Layer 7 of a small transformer language model trained on English Wikipedia (11 layers, counted from 0, width 128).
A neuron adds its activation times its output weights to the MLP's output. To switch it off is to set its activation to zero at one token and run the rest of the model.
A neuron's activation on a vector x is SiLU(gate . x) times (in . x), where the dot is the dot product.

Input weights of the MLP neurons that the questions are about. A number n stands for n times 0.003.
n17 gate: 37 7 19 6 -3 22 -12 7 -27 -19 -8 -53 -14 17 31 -66 -79 19 -16 16 -24 17 36 46 -5 -47 34 -9 94 -22 -32 52 -16 -8 -25 -8 -17 -71 70 11 -15 40 -23 47 -28 -5 -22 -15 -41 5 49 -13 28 12 12 -30 8 -18 50 20 -47 -17 38 54 47 17 -3 -26 67 20 -41 -37 33 21 45 6 -10 -31 8 18 -28 -49 42 -36 -43 3 17 -5 -46 47 -20 32 -49 -4 33 19 -28 -12 0 35 2 -23 44 21 -36 -15 24 23 0 -26 37 22 -21 -3 -22 -19 9 -19 -39 8 30 0 38 -28 -30 -8 27 17
n164 gate: 10 36 20 -38 -40 26 -56 71 -23 -33 32 20 -34 24 1 -4 22 -3 26 19 48 -37 39 5 -2 -21 -3 -51 -33 9 28 -14 27 38 18 -1 -35 8 -9 40 17 42 -28 55 -27 -22 10 -8 -20 33 -21 31 2 66 -43 -11 -65 1 -54 -34 -3 -30 -27 -27 11 -15 -30 -42 -6 -20 -9 56 2 -20 -42 -27 -3 2 -54 10 26 13 28 -3 11 -2 -1 -16 -22 0 -4 -10 27 -26 43 -31 -10 38 11 13 -4 6 12 -25 26 -35 -21 -1 57 -7 37 -41 46 -15 2 -23 39 -2 12 -15 -29 -7 -12 -43 -15 18 1 45
n210 gate: 31 3 -41 -26 -60 -7 30 -20 -28 40 25 -28 -20 -43 -12 -15 -16 -16 -59 22 0 0 -17 -13 5 -17 9 -28 -55 -18 -14 -26 -36 3 29 -1 -5 22 1 -32 4 28 11 -28 -31 36 -7 28 35 -16 35 -18 -22 24 11 -2 -29 3 33 -9 8 -43 20 26 25 -6 -6 44 0 17 -19 -31 2 52 -24 27 -27 -7 -2 -4 26 -10 -3 -35 54 25 14 29 35 -23 7 13 30 -11 46 -87 -41 9 -19 -21 -27 15 11 -15 -43 27 36 55 17 -41 -7 14 17 -3 -2 -11 44 35 65 -35 2 5 22 -39 14 44 -3 -6
n262 gate: -43 -7 -8 11 -41 -67 -33 57 19 -31 8 -17 25 -23 -11 5 42 19 17 -22 -5 0 5 21 -37 46 -35 59 9 -2 28 -66 47 -29 6 -44 -22 -13 -4 -5 20 -17 -38 -1 64 -32 30 39 -7 27 -25 -24 -33 -30 46 14 41 -40 -16 -2 16 24 0 -4 -19 -9 -5 33 -2 28 -25 -39 34 -21 -25 -32 31 -3 46 58 19 -4 -46 -10 40 -23 31 -11 -46 -16 -18 -29 61 -17 57 14 26 66 32 -10 11 3 1 18 24 -20 30 48 12 -24 -38 -20 32 -44 -6 35 17 1 8 -65 -5 2 0 -13 -26 42 -4 37
n378 gate: -30 36 9 44 31 14 29 -14 68 -14 19 -5 8 -9 4 43 15 -55 -10 -4 -1 -38 -17 -39 12 -13 -33 23 0 -12 -10 13 27 11 52 -35 -19 0 -20 11 14 -12 -42 -24 6 32 30 -13 -27 16 -28 8 5 38 -16 -23 17 5 12 3 -30 21 -12 -32 6 -10 79 70 12 -46 56 -12 -44 28 -50 -6 -44 11 22 -3 -38 9 12 -5 -61 -34 -10 21 27 53 -14 -16 -3 -42 -29 27 28 24 2 34 12 51 43 -30 4 -7 -26 -64 35 -37 -24 29 18 62 22 -37 59 4 -43 10 -8 7 -34 19 23 -24 -27 -52
n463 gate: 41 -4 40 39 -12 -15 -5 57 9 -3 33 28 17 -32 -23 -49 50 -35 8 15 -20 13 18 -33 -33 -45 -20 55 31 4 -21 26 -46 -36 22 34 -4 32 -15 -15 -76 10 7 5 -41 -7 -28 -31 -13 -37 8 -31 -3 71 6 6 21 -15 -57 -61 5 -69 -11 -4 -1 -3 1 -53 12 74 -18 -10 -17 -16 8 -21 28 74 16 3 50 -4 -23 15 14 -29 -10 -21 4 13 -21 9 40 -11 24 -3 23 -15 10 -9 -38 -24 -2 -16 -15 16 -31 8 2 -37 17 -62 -10 7 -36 5 -2 10 4 37 -29 -28 78 -10 12 -33 4 -22
n17 in: 13 7 33 -5 -13 -5 29 -3 35 -25 4 13 -28 33 -31 6 21 10 17 -25 -11 -30 -15 -36 -56 8 8 -53 -54 27 13 -10 -29 48 36 27 -4 -25 20 -27 -3 20 24 32 27 8 -53 48 51 8 -17 -17 4 -10 -12 -37 18 2 -27 -2 -41 -24 43 19 33 -49 -3 -57 -53 18 -16 33 9 -6 21 -4 -23 -17 10 -33 25 45 -8 8 27 -5 64 -17 9 37 -4 -39 -10 47 -40 38 -24 40 5 -2 51 -19 -30 54 -28 40 18 -41 -83 -29 -48 -3 -2 39 65 -15 -7 23 18 22 7 14 20 -5 38 -28 28 -14
n164 in: 8 44 35 21 1 5 2 -41 22 -8 14 -9 -23 8 23 27 -12 -27 33 -52 -4 34 9 -41 -9 26 -17 10 -47 -50 3 36 21 -2 5 -32 -7 13 1 21 9 18 -28 7 20 11 2 55 -3 -17 11 -30 1 20 14 18 11 31 -26 -42 34 -44 -22 15 -3 -1 -62 28 23 22 -61 2 -39 65 -40 -5 8 -30 -27 29 57 -6 11 -23 63 -23 -20 7 -12 -17 -26 46 28 -5 -5 23 -38 -20 -29 10 -29 -42 -20 10 20 -29 -11 -28 67 0 -12 1 30 -48 -37 16 11 10 25 -22 -31 -11 -35 2 19 -33 -14 -16
n210 in: -19 44 11 -45 -15 31 -14 36 4 -17 -43 -17 -12 14 20 -21 -3 15 -38 40 -28 -33 -41 26 -35 36 65 -12 12 -33 2 -25 17 -3 -19 41 1 -5 -9 14 -4 17 2 -39 -43 7 -11 -42 -6 -36 3 -25 21 -14 33 -21 11 -45 32 13 -12 -14 -2 -23 -45 -40 -17 -4 -16 43 0 67 -30 -5 -38 32 -24 7 -32 37 -2 -6 17 51 -6 -17 -21 29 38 26 11 49 -46 -39 14 -6 10 -15 11 33 13 -28 -14 8 -13 55 25 4 -2 -17 -15 22 38 21 -48 25 21 17 -36 27 -28 12 -28 -27 24 39 -16 40
n262 in: -17 -6 -7 -30 22 -4 -40 -17 -24 12 14 -14 -29 -40 6 -24 -25 18 5 -41 6 5 -36 -11 41 -15 -12 1 30 -54 -36 46 32 -40 3 28 -54 76 -28 12 -5 43 -2 1 27 67 6 34 -13 40 -11 32 -49 -5 -43 -11 -3 28 11 19 24 0 77 25 5 -35 2 -22 37 -2 -24 -18 17 38 28 35 6 18 -63 0 40 26 10 12 -31 -53 24 -39 -18 -13 23 17 54 -19 -37 -50 5 -44 20 4 22 5 6 56 16 15 -4 -27 -46 -17 5 -5 -61 33 0 -15 -4 -5 -4 21 13 -8 32 -44 -46 -59 -34 11
n378 in: -13 -76 -46 -54 30 30 -5 3 -60 -41 4 20 -47 -62 -48 -5 -17 56 4 17 15 -10 28 17 42 -48 -31 -11 -46 -5 29 -7 6 66 -16 67 -23 -18 -2 -74 16 14 7 33 -6 -14 -41 -22 -20 61 52 13 38 -33 4 -78 23 3 -15 14 23 5 -29 -27 0 -21 -1 -30 -23 15 -6 4 70 -22 30 -1 -13 -36 -44 -19 10 44 11 -25 5 8 14 -54 -23 3 16 -8 -2 6 24 -54 26 -11 20 -7 79 7 -8 -5 -38 13 38 53 -23 48 -1 -35 -16 -15 -5 22 51 2 15 -31 -7 23 20 27 0 -23 -14 -3
n463 in: 18 -7 -22 27 6 -12 14 -49 7 27 51 -42 22 -31 -26 10 24 46 -9 12 -52 61 -33 1 -31 17 -23 -3 -3 -28 -16 -39 12 42 -50 -41 -28 18 8 27 -12 -55 0 -35 50 -17 -66 -17 -2 -32 0 -46 -39 28 3 19 -9 20 -12 15 -10 48 -9 37 -41 -57 -42 15 73 -52 -39 36 30 33 11 3 -28 -9 19 -23 4 54 -4 -10 -15 64 17 2 -35 37 -49 23 -27 -22 32 -38 8 15 -3 -9 -44 -1 14 19 -55 2 -19 -5 -15 -20 17 -6 -8 -9 39 -16 1 -15 5 -23 -16 -14 -16 10 -11 -39 1 -11

Output weights of the MLP neurons that the questions are about. A number n stands for n times 0.003.
n17: -45 5 66 -39 -7 -56 19 29 43 -30 -40 -45 0 -18 6 21 -23 -19 52 7 -34 -35 -13 47 -30 -47 15 -53 -39 -28 -4 -2 0 36 17 32 8 17 -25 -11 -39 -16 48 29 25 32 25 2 -22 -23 26 -3 12 -16 65 16 -21 -36 4 33 38 88 -2 -8 -16 -22 5 21 -17 -4 -55 -33 -24 -53 1 -31 -43 9 6 40 -6 -11 -5 8 -33 32 -14 0 -23 -12 -60 8 -34 20 32 -8 59 -33 -51 40 -54 30 -26 37 6 73 35 -1 24 42 -31 -43 -11 -30 -9 8 17 5 9 -21 0 6 -61 27 -7 -26 -33 -42
n164: -12 -63 39 -55 53 -41 -29 -29 -26 6 -45 0 11 25 -26 -25 12 9 10 -17 6 -28 9 -24 6 -27 -1 -15 21 32 -6 -38 -12 14 60 13 -16 -16 -39 -59 29 5 -18 -9 -5 -8 -9 -21 26 20 -23 -5 -19 -22 -45 -17 26 -24 -6 24 -37 6 25 -71 -18 11 52 -30 -12 28 25 61 -29 0 22 22 72 0 -8 -16 -37 -53 -38 8 -18 -17 -7 -6 14 23 14 27 25 -15 39 -6 -3 -44 -40 7 -6 48 -2 10 17 41 24 -25 25 18 51 1 13 7 -5 -22 -30 24 19 40 29 13 -6 -25 -5 -12 -7 2
n210: -22 -19 14 10 -35 -26 51 18 -60 56 -15 -49 -27 -9 -17 20 14 -45 -33 -7 17 50 25 -5 44 -32 -18 -9 -7 66 -38 17 -4 -4 9 -29 21 -30 -16 -63 10 -36 -58 5 23 -5 5 8 -10 2 0 -27 2 27 -9 -17 -2 3 -8 -5 -2 -20 4 0 5 -22 17 12 -39 12 -13 1 29 21 -8 -6 -24 15 14 7 -10 -84 38 -68 18 27 26 -1 -19 0 -19 -13 24 5 -27 12 9 -20 -5 -57 17 -8 16 -25 1 -2 7 26 43 -23 52 9 16 1 7 -46 15 -11 3 -47 -27 3 -7 2 18 30 61 -7
n262: 3 -32 30 -35 -6 -28 9 -20 61 -26 -30 -13 12 -4 11 -63 15 0 2 -7 -54 7 20 13 -41 38 -22 -20 35 34 -16 -4 29 -24 6 55 -8 34 -17 58 18 -2 19 36 19 36 -4 13 28 -20 -35 11 -40 27 -3 -18 -13 -52 39 27 -41 51 30 2 -35 -18 16 17 3 -9 47 -7 -2 24 0 0 12 -16 30 55 33 -31 -21 3 19 -39 -18 23 9 -9 -41 -29 -13 -48 13 24 -15 45 30 -49 12 -24 19 -31 -30 34 -18 44 -13 -19 -26 -37 -65 14 -20 19 -18 -4 -29 -14 -32 -11 1 -27 -22 46 10 27
n378: 14 35 -8 25 -8 14 24 68 2 7 16 42 15 -3 6 -43 17 32 -17 -26 -6 -19 1 22 -8 27 55 20 -7 24 -79 6 -27 -9 15 7 -34 10 19 26 23 -2 -1 70 -29 -28 -21 -57 28 -42 41 -18 -21 -31 -55 26 11 -35 33 23 42 -8 36 27 -10 58 6 2 40 2 -2 -50 -29 15 34 -40 -12 -5 -16 -36 32 -17 -23 20 27 -10 -32 31 7 -26 16 1 -18 24 32 2 44 -11 -34 -12 -28 8 10 -13 43 -13 -18 -29 -19 13 -6 -14 -49 -71 -25 -30 -1 -61 13 -10 0 -17 -19 -25 -26 -36 95 -30
n463: 54 40 10 -27 47 -42 28 28 25 23 10 77 -23 40 19 -41 -11 -41 -23 -14 -24 -29 19 -11 22 1 -48 -12 6 -27 63 -22 -9 13 -16 -24 5 10 34 18 24 2 -1 0 -4 -17 12 8 20 -14 2 41 -18 46 -16 -15 7 -27 -21 -28 -23 -54 56 -11 -1 62 73 12 -12 33 32 27 -7 14 14 -71 13 32 -1 -10 -4 -51 -38 20 6 -68 -41 3 -7 -33 29 34 5 20 -27 -6 37 -25 18 -54 -30 -7 -2 5 40 -24 -14 3 -26 -8 -12 8 38 -29 20 -11 -12 -17 -52 21 33 42 -9 -26 25 -8 10 61

Each question names a token from some text and the token that comes next. It shows the vector x that enters the MLP there. A number n stands for n times 0.04.

Then comes g, the gradient of the next token's log-probability with respect to the MLP's output, scaled to length 1. A neuron's effect is roughly proportional to its activation times (output weights . g). A number n stands for n times 0.0039.

"incip", then "les"
x: 12 -54 6 -48 -37 -28 36 -27 -19 28 -22 13 -12 -24 -23 -36 27 15 54 -24 -6 2 -17 -18 7 -6 21 0 16 3 -11 15 34 -17 6 -34 40 24 -8 -22 43 3 22 3 19 -25 -11 -14 -18 15 -17 19 0 30 32 0 -1 -29 -4 -28 -27 5 -4 -2 50 -17 -31 6 2 30 -7 -21 1 11 8 29 -26 -12 3 -24 -64 3 20 38 -4 -10 -22 -47 23 -15 -4 50 14 -28 13 4 -21 18 7 -27 -19 34 7 52 -10 13 4 -23 -25 -16 12 8 14 38 16 9 0 -31 21 7 18 5 2 25 13 -14 5 -10
g: 6 -7 -26 6 8 4 -45 -10 -2 92 -4 30 46 -3 5 -14 6 33 -38 -38 -2 -1 21 -44 -15 22 4 7 -1 -7 17 -10 -13 -27 20 -10 -42 6 -29 -37 -30 -17 0 -28 -5 -31 -29 -62 39 1 11 18 0 31 -9 -8 -7 -14 -4 12 1 40 9 2 -11 -7 22 0 -6 -15 25 26 27 20 -3 -2 -36 10 11 8 6 23 -17 -2 9 -50 23 17 15 29 -9 -6 -16 -3 -9 5 -21 30 -27 7 17 -18 33 12 10 7 4 -26 -3 25 38 -11 -12 4 39 -8 1 32 17 -2 14 -40 2 2 -51 0 6 8
Switching off which neuron hurts the next token most? n164

"In", then " the"
x: -30 19 39 -6 14 -5 -5 7 13 11 15 46 30 -40 -31 -39 7 -54 -21 30 -3 12 26 -23 31 -28 -7 -6 5 33 18 8 1 21 -35 11 29 -6 0 -2 1 13 33 -3 -8 25 -52 -39 8 -3 -22 7 4 -28 -11 41 28 -1 -12 -30 3 -19 -28 -3 -30 23 3 -5 38 -32 -5 1 -12 6 -21 35 -34 -27 -4 33 -4 -55 22 17 28 25 -19 32 -69 9 8 12 11 -34 33 34 -15 -22 -7 9 18 19 -19 28 -11 15 20 -1 19 -20 21 10 -16 -18 -1 -16 8 17 2 5 6 -26 -12 -18 -17 2 -22 20
g: -8 17 -11 -12 -24 -15 31 -20 11 0 2 -11 -20 -14 13 19 40 2 43 -13 -1 11 20 -12 -11 -39 17 18 12 26 -30 35 -20 8 -23 24 -25 -17 -43 -34 22 6 -7 -20 -2 -15 -10 -40 28 -4 -10 0 -5 -7 -11 21 11 35 -5 -37 -30 -58 32 -32 8 19 24 6 6 -5 -3 18 -3 -12 -29 9 -28 16 -28 30 -13 0 -23 16 -25 -33 -16 17 40 -4 19 -2 7 15 18 9 -2 35 14 22 35 -9 -7 11 34 20 13 -12 5 -38 41 -18 42 45 -15 10 10 -6 9 -65 17 17 -10 -39 -41 24 0 -2
Switching off which neuron hurts the next token most? n17

"===", then " Sc"
x: -12 17 -5 40 7 -7 -2 36 12 -39 61 24 3 -12 -16 -19 -4 -14 -11 9 -12 -12 -9 -12 -3 -25 0 12 -7 0 5 2 -6 8 -11 14 9 -6 8 5 -6 19 42 40 -43 6 -28 -13 6 33 7 -30 -9 23 4 29 -8 6 -20 -43 3 -20 27 22 9 -15 19 10 22 4 13 -19 42 -66 8 6 20 -40 23 44 -40 -31 17 -18 14 -31 -16 30 -18 37 -12 -11 30 51 -25 27 32 -3 -4 10 -38 -6 -32 13 13 6 3 0 -30 -11 -13 29 1 23 -22 -49 28 5 -52 16 -5 -29 9 -27 -22 -21 24 16
g: -8 2 -17 28 -10 -1 32 -14 5 16 -28 -11 18 30 26 3 -2 21 43 -34 5 13 6 13 -17 1 25 -29 -2 -22 3 2 41 21 -20 19 17 14 16 14 -3 -34 2 -4 -10 13 20 -29 19 -21 2 22 19 -14 3 17 -13 -10 -19 7 23 13 35 -3 -20 -51 -55 12 27 16 18 15 -34 9 6 -22 -18 12 8 30 48 35 -7 -22 8 -27 8 49 10 -3 -20 -21 23 41 -11 -19 -17 9 27 17 -47 -39 -35 13 3 -15 -9 -55 12 -2 13 -19 -30 -17 25 15 -6 -12 -40 -29 -22 25 -43 15 7 -8 14 -49
Switching off which neuron hurts the next token most? n17

"ided", then " into the"
x: -17 -4 2 -7 -16 -37 -64 -18 -5 -3 23 47 -10 -3 -24 -5 -16 -4 -18 6 2 19 -2 -14 59 -40 -35 -8 -6 -3 -6 -2 -19 26 -32 -13 30 28 21 -31 -10 7 16 2 -40 -5 2 18 -17 -51 19 10 -4 2 3 62 -6 -59 -37 3 6 -32 36 23 0 35 -3 13 39 4 30 -49 -10 37 -29 35 -3 -21 38 9 -22 -24 51 28 -11 24 -12 -13 -35 31 17 -10 37 -25 -10 13 -7 -7 1 12 -6 14 10 16 16 -6 -11 -20 22 -12 -11 14 18 -7 21 11 24 -11 -13 2 9 3 2 18 -12 -24 -12 -3
g: -3 -23 22 13 23 18 -8 -10 -15 -31 18 -15 19 15 -23 44 -11 -45 -21 41 -23 -24 9 -28 14 -10 7 4 -4 44 8 37 -46 -8 9 -4 -31 -9 -2 -41 -8 13 27 -19 -38 11 6 -2 -38 -17 -8 -1 39 -33 21 17 26 -21 -6 37 41 7 25 24 40 -38 1 9 20 51 -15 22 -1 12 11 -2 30 -3 -6 -54 17 11 -7 9 -10 -8 23 -21 28 0 -22 -10 2 -26 15 -9 -35 -17 17 -18 -23 -15 -14 -10 -4 5 -8 12 51 5 20 -4 -1 5 31 9 -21 26 1 -30 32 29 -24 -39 -18 -37 -7 2
Which neuron, switched off, raises the next token's probability most? n17

" as", then " D"
x: 22 11 -6 -7 10 -14 -8 -6 8 7 -29 32 -2 -49 -24 -43 -11 -28 -35 -10 6 20 13 1 -15 -15 -16 -3 29 -10 29 -26 4 22 -17 8 6 17 0 1 39 55 -6 -10 -11 -27 -62 5 8 4 -16 41 -26 27 -33 -2 -45 -8 -8 -54 10 -14 6 -10 26 15 1 -6 -18 9 -21 32 -14 -9 -9 0 7 -24 57 15 1 -1 31 43 -14 46 12 45 -18 -17 -2 27 9 -13 0 -7 -25 42 -15 -21 -3 4 -19 11 -28 -6 -1 45 28 -26 -22 27 9 -30 38 -21 5 -10 34 19 -4 -15 -13 1 12 -38 29 4
g: 34 4 -13 -19 -17 -13 41 -24 4 -2 -41 43 11 -9 -3 -19 2 -9 -3 37 21 23 -29 4 4 -7 -37 -21 -6 14 7 43 -5 18 48 10 15 19 6 -13 2 -17 10 4 -7 -52 -24 -3 -26 -11 28 29 18 -25 -11 5 -20 5 -25 -8 44 -25 -19 26 -8 -12 4 24 18 -39 -25 -2 13 -10 2 0 1 -20 -18 30 32 32 66 -7 -26 7 35 -11 -9 24 -7 -24 14 -2 32 -30 41 -14 40 -10 -19 -23 -46 21 7 10 -30 -5 -29 19 18 -9 4 -16 -23 52 -26 -7 -19 -20 19 -19 -25 -8 -18 25 -1 6
Which neuron, switched off, raises the next token's probability most? n164

"ru", then "ly"
x: 9 -11 -1 -5 21 -21 -23 -29 46 17 8 -14 -28 -22 11 -10 -21 30 -34 -27 -12 0 -4 23 7 -21 -7 -7 -4 16 -12 34 -12 35 -4 -43 -11 3 44 -9 9 36 55 -41 1 14 -11 -20 -19 12 -14 30 -11 8 -10 13 -9 23 29 -26 9 19 -16 -20 22 1 6 19 3 37 -49 -30 5 16 -24 1 -34 0 -15 -34 -57 5 51 24 15 -26 -8 -21 -4 25 31 22 14 -21 20 -39 -8 15 -15 -20 -24 -21 12 15 -24 16 -11 -20 23 -35 13 -15 55 -16 6 -11 29 35 10 14 21 -7 -25 22 -1 22 2 -12
g: -4 -15 21 0 -5 -15 34 -3 -25 -13 -11 28 -27 28 -45 0 1 -33 -5 12 18 -4 60 4 1 6 -58 0 6 34 -39 -40 -5 11 -30 -20 -11 45 -7 14 -29 61 -18 -24 -5 -27 20 -21 26 5 22 -11 27 -9 -21 5 6 -4 14 -4 38 19 -31 -43 -8 -18 22 -2 -5 16 23 42 4 25 15 48 -13 -33 -13 -23 5 -28 -16 3 -29 -12 -16 9 -17 -12 -10 6 0 33 36 9 -10 7 15 -15 -21 -15 51 42 0 6 18 3 -18 16 -6 -20 -9 -29 49 -2 1 11 -22 -17 6 8 12 -10 29 -4 -2 -26
Which neuron, switched off, raises the next token's probability most? n463

" organ", then "is"
x: -18 0 -33 47 -9 1 23 -17 18 26 28 12 -22 -44 -15 -3 3 -19 -26 45 28 -7 -26 -37 -11 4 31 -7 0 -2 6 36 -35 30 -5 -14 2 22 40 -37 18 -11 21 -12 -15 -14 -12 8 -27 34 -50 18 -34 21 -38 -31 49 -4 -39 -15 -31 -23 11 -2 -13 0 -20 -13 3 13 -16 5 35 -9 -6 15 7 -27 -37 0 -47 33 26 42 7 -33 6 -10 3 -22 -23 8 -11 -26 -12 2 32 -2 12 29 -20 -10 -1 42 11 2 49 -2 12 -4 17 -18 -20 11 17 4 32 6 2 -19 44 -7 23 23 11 -14 1 -2
g: 8 22 14 -8 -14 49 5 34 9 -2 25 -1 1 -13 -9 -9 29 -11 37 12 -2 -16 18 13 -36 -27 -16 15 -1 35 9 16 -2 16 -27 -17 -31 33 17 -20 1 -5 -2 8 -45 -22 -27 -67 11 29 19 8 -31 -44 6 19 -2 -6 -19 5 -2 23 21 6 4 38 23 33 -47 14 1 -36 29 9 -62 -5 -22 -6 -15 8 -14 27 0 -3 -25 -15 44 31 -34 13 11 22 -22 2 24 -5 -32 29 -23 -7 -30 40 1 -18 -14 -2 2 -14 22 -5 14 22 11 14 -35 -3 -6 3 0 -11 4 -15 -52 -35 38 9 14 14
Switching off which neuron hurts the next token most? n378

"S", then "S"
x: 14 20 -30 -20 7 -4 -21 -2 9 -1 -14 30 22 10 -32 19 31 -22 -4 18 51 -3 -12 7 19 0 -3 4 -7 15 -5 -4 -21 -2 0 -27 -15 -17 68 6 22 -19 -12 22 -55 2 -10 -17 -23 -32 -26 9 10 -8 -16 31 19 -48 -62 10 -6 2 -3 -4 2 41 -4 29 -20 38 -22 -2 7 -22 32 -8 14 -10 14 -1 -41 -18 -35 36 17 -17 47 -18 29 -47 7 9 16 17 21 -9 28 22 -7 45 -42 -7 16 -2 25 6 18 0 -12 14 -33 9 -32 -20 2 11 -29 2 17 -4 -43 14 37 -31 1 32 -12 -21
g: 60 12 22 34 1 -2 23 17 -12 4 49 -23 9 10 -30 28 23 -25 -17 -9 1 37 15 4 -14 -10 -5 11 -6 -31 12 5 -13 8 -9 2 -2 -8 -3 16 22 18 6 13 -10 5 -18 -11 -25 -14 -13 -20 -6 4 19 32 1 -8 49 37 -15 34 9 -25 29 24 1 -25 -8 -5 0 19 7 5 7 2 38 17 -25 12 18 -11 -12 2 18 -58 -2 1 -21 -59 -60 -18 24 39 -8 -2 2 -39 39 -3 -35 16 -2 -8 -10 -22 -14 20 -17 23 -32 -22 -29 15 -81 -24 8 9 -8 21 -6 29 -4 -10 -31 13 -18 1
Which neuron, switched off, raises the next token's probability most? n262

" g", then "ate"
x: 11 4 -12 6 -15 15 39 -10 14 -4 -41 5 20 -20 -26 -19 -22 -39 31 12 -38 -18 13 8 -8 -6 20 -33 14 17 1 70 -25 -39 1 -11 10 4 -9 -13 16 43 -9 -59 20 11 -6 4 -26 43 7 -13 -51 1 -6 -7 15 -59 12 3 -8 -13 1 -21 -24 44 34 -18 -25 -43 32 -35 11 -28 32 9 23 4 3 -18 -16 3 30 27 16 -48 -36 -29 11 6 -38 13 3 17 17 -3 17 5 -24 31 16 -2 34 -6 4 -5 23 35 26 38 7 27 -7 24 -10 -17 0 -11 1 -12 -33 -13 -6 19 32 -2 10 -4
g: -25 11 8 -5 -22 29 34 -33 -7 -4 15 5 18 -8 9 8 -40 -9 -24 36 5 4 -51 11 -23 10 -17 34 66 19 -39 11 27 -35 3 -10 -34 7 -25 6 30 -12 7 17 -4 20 -23 24 -16 24 12 -23 38 -21 1 -27 -15 17 -7 -4 -26 -53 -24 26 -17 8 -21 1 -18 -1 -15 -20 47 3 -10 -2 15 -4 -6 -25 -18 -23 -1 10 -38 -9 29 29 0 24 48 -27 -6 30 -12 24 -31 -11 -25 22 -20 24 -14 -25 18 29 4 -11 8 -32 -32 23 14 56 5 41 -14 20 10 10 -25 -2 18 -7 13 11 4 -1
Switching off which neuron hurts the next token most? n17

"ect", then "ing the"
x: -11 10 -35 -15 -34 -12 -52 -19 5 -1 18 47 14 -49 -22 42 -3 2 -6 30 11 8 -32 -11 16 -15 -13 -12 -6 -2 -49 21 43 70 -20 -10 21 3 8 -23 -10 22 7 -16 5 -36 40 4 -6 -17 26 14 15 -12 15 -15 7 -47 0 -26 -5 6 -7 -26 -16 22 4 9 31 9 32 -15 25 -32 29 10 -8 4 16 -13 -3 15 23 -6 -26 -18 18 -41 17 20 -21 -5 -30 -1 3 26 -4 56 -25 1 -17 37 10 16 2 17 -26 -32 10 -15 -18 -12 -6 34 62 14 -15 -7 -16 -10 57 17 -28 -5 -18 3 -27 -12
g: 25 -34 18 40 9 18 22 -11 29 9 -6 22 5 13 -33 -16 16 43 -9 -57 -16 12 -13 16 25 14 -31 -16 -49 -29 -35 -5 -25 9 11 44 12 -12 -19 -16 14 -6 -27 27 -67 -10 -12 -17 47 -48 -19 24 -9 7 0 8 -7 -37 5 -20 -2 13 -16 11 0 -22 13 -10 16 -13 24 -8 43 18 -10 4 -3 13 -9 -27 -16 -37 21 20 -18 24 4 -15 36 4 -21 13 30 22 7 4 -2 -3 13 4 42 -28 -28 12 37 20 1 -29 -1 -33 -1 31 13 52 -24 25 21 -2 -11 -7 -8 10 13 6 -6 -9 -32 -20
Switching off which neuron hurts the next token most? n378

" mod", then "ular"
x: -28 33 33 -1 -12 16 15 33 -6 -1 -23 5 7 -33 -39 -12 15 -12 24 3 18 -17 -60 16 27 12 34 -6 28 -22 -18 -21 -7 50 -19 -26 35 -4 10 -16 0 11 6 -9 28 -12 -41 9 -25 14 -15 24 5 18 -59 15 -7 -32 -22 -24 -13 -7 -21 -41 36 29 11 -19 -19 11 9 -6 -2 16 5 -37 10 6 8 -5 -28 39 36 22 -47 -32 25 -15 12 0 37 9 -17 -12 -42 15 12 -27 3 37 -34 -5 13 32 11 17 36 7 25 -22 -15 -11 0 -28 -13 16 -20 -6 -27 5 23 -16 -37 11 10 -10 15 27
g: -9 13 -7 8 -15 11 27 -11 -4 27 33 22 7 -33 23 -40 -1 16 -32 38 -43 -8 -19 13 3 56 -31 6 -9 -2 -26 -16 38 -11 3 28 -6 -24 -25 12 24 21 3 -33 9 -43 15 -8 4 -34 22 -4 38 7 22 -2 -3 14 -53 -2 8 -13 -38 -35 0 -14 5 33 7 -21 21 2 -5 29 9 -9 -21 -22 -25 14 33 -22 -31 1 39 -48 25 12 -9 20 12 -35 18 11 -6 -19 16 -29 -7 -7 -8 12 30 50 9 -13 -22 -20 -3 -6 29 28 -30 -3 14 -22 21 10 14 -11 -18 26 -24 42 10 -38 28 -14
Switching off which neuron hurts the next token most? n164

" P", then "A"
x: -6 -8 -5 37 11 1 6 41 -13 1 16 30 -2 -34 -1 -36 64 -31 -28 -9 14 -55 -24 2 -7 19 2 33 12 -17 53 34 -5 4 -19 -43 19 2 -34 -16 7 -12 -7 19 -17 6 5 9 -14 -7 -2 15 -1 -12 -24 -12 23 -47 12 -7 -43 20 14 -5 -29 36 22 -4 -64 14 18 -18 -15 -52 14 -1 2 6 5 10 -4 -22 33 1 -13 40 -35 -7 -28 -15 4 -28 23 20 39 20 -4 22 -2 34 -1 -1 15 16 40 -14 21 2 -25 51 -12 6 -51 0 -21 -2 -5 -1 15 -15 -17 -2 9 -3 52 -15 -22 -21
g: -17 16 -29 -34 -60 25 -16 -21 6 -12 -30 43 -2 -17 -6 -18 -7 4 9 9 31 -31 -10 -18 -13 4 18 6 -5 16 14 -5 8 19 22 -24 44 -26 6 -24 -5 17 -4 -12 -10 4 -9 31 -34 14 5 -17 -45 2 -47 -4 -3 7 14 -23 -21 -8 13 18 -19 47 -27 26 -4 -17 23 10 9 -24 7 -2 44 -13 20 -5 -35 17 -1 -17 14 3 0 14 5 54 26 -24 11 -16 8 -66 32 17 -33 -10 -4 46 49 -16 24 22 -9 -23 6 -31 14 32 11 -1 7 -9 -8 3 11 -11 48 -52 6 2 -3 14 13 25
Switching off which neuron hurts the next token most? n262

"2", then "34"
x: 17 4 5 9 -14 12 -7 -47 -6 40 14 12 24 -37 13 -10 -2 -32 -29 -61 18 -21 20 7 26 5 -37 17 -6 -4 21 6 4 -10 -1 -16 25 4 51 9 2 3 9 19 -59 10 0 25 -29 -7 -6 3 -11 28 -23 41 2 -37 2 5 -14 -10 6 -16 15 30 4 -8 -4 22 -1 -12 20 -15 -33 -37 -12 -52 34 -3 -36 49 18 -5 15 -7 -44 5 -14 8 17 -36 34 -40 19 -36 0 -13 19 -1 -1 -18 10 26 -7 19 -34 14 -26 -45 0 17 33 -19 17 -13 29 -1 21 12 2 -10 51 11 29 16 -11 -13
g: -23 -3 -31 20 -20 -1 -9 31 1 -24 53 -20 31 29 -4 25 8 17 -18 -27 6 -12 6 10 -4 -27 -24 15 -15 -18 25 6 34 -19 -3 33 -42 41 -17 -8 -2 38 -13 -24 -10 -20 10 -18 -29 2 21 -14 33 -3 14 -2 6 14 7 18 -34 27 -13 -28 -15 -1 24 21 15 7 28 5 9 10 20 -39 40 12 7 23 42 11 -1 -46 24 25 -27 26 -23 18 -9 -14 -19 17 -11 36 -25 37 -3 -3 -14 -44 -2 -37 -10 14 -25 13 -19 33 -27 5 -38 -10 -9 -11 -42 -4 19 -4 -4 -29 25 -37 50 -8 -26 18
Switching off which neuron hurts the next token most? n210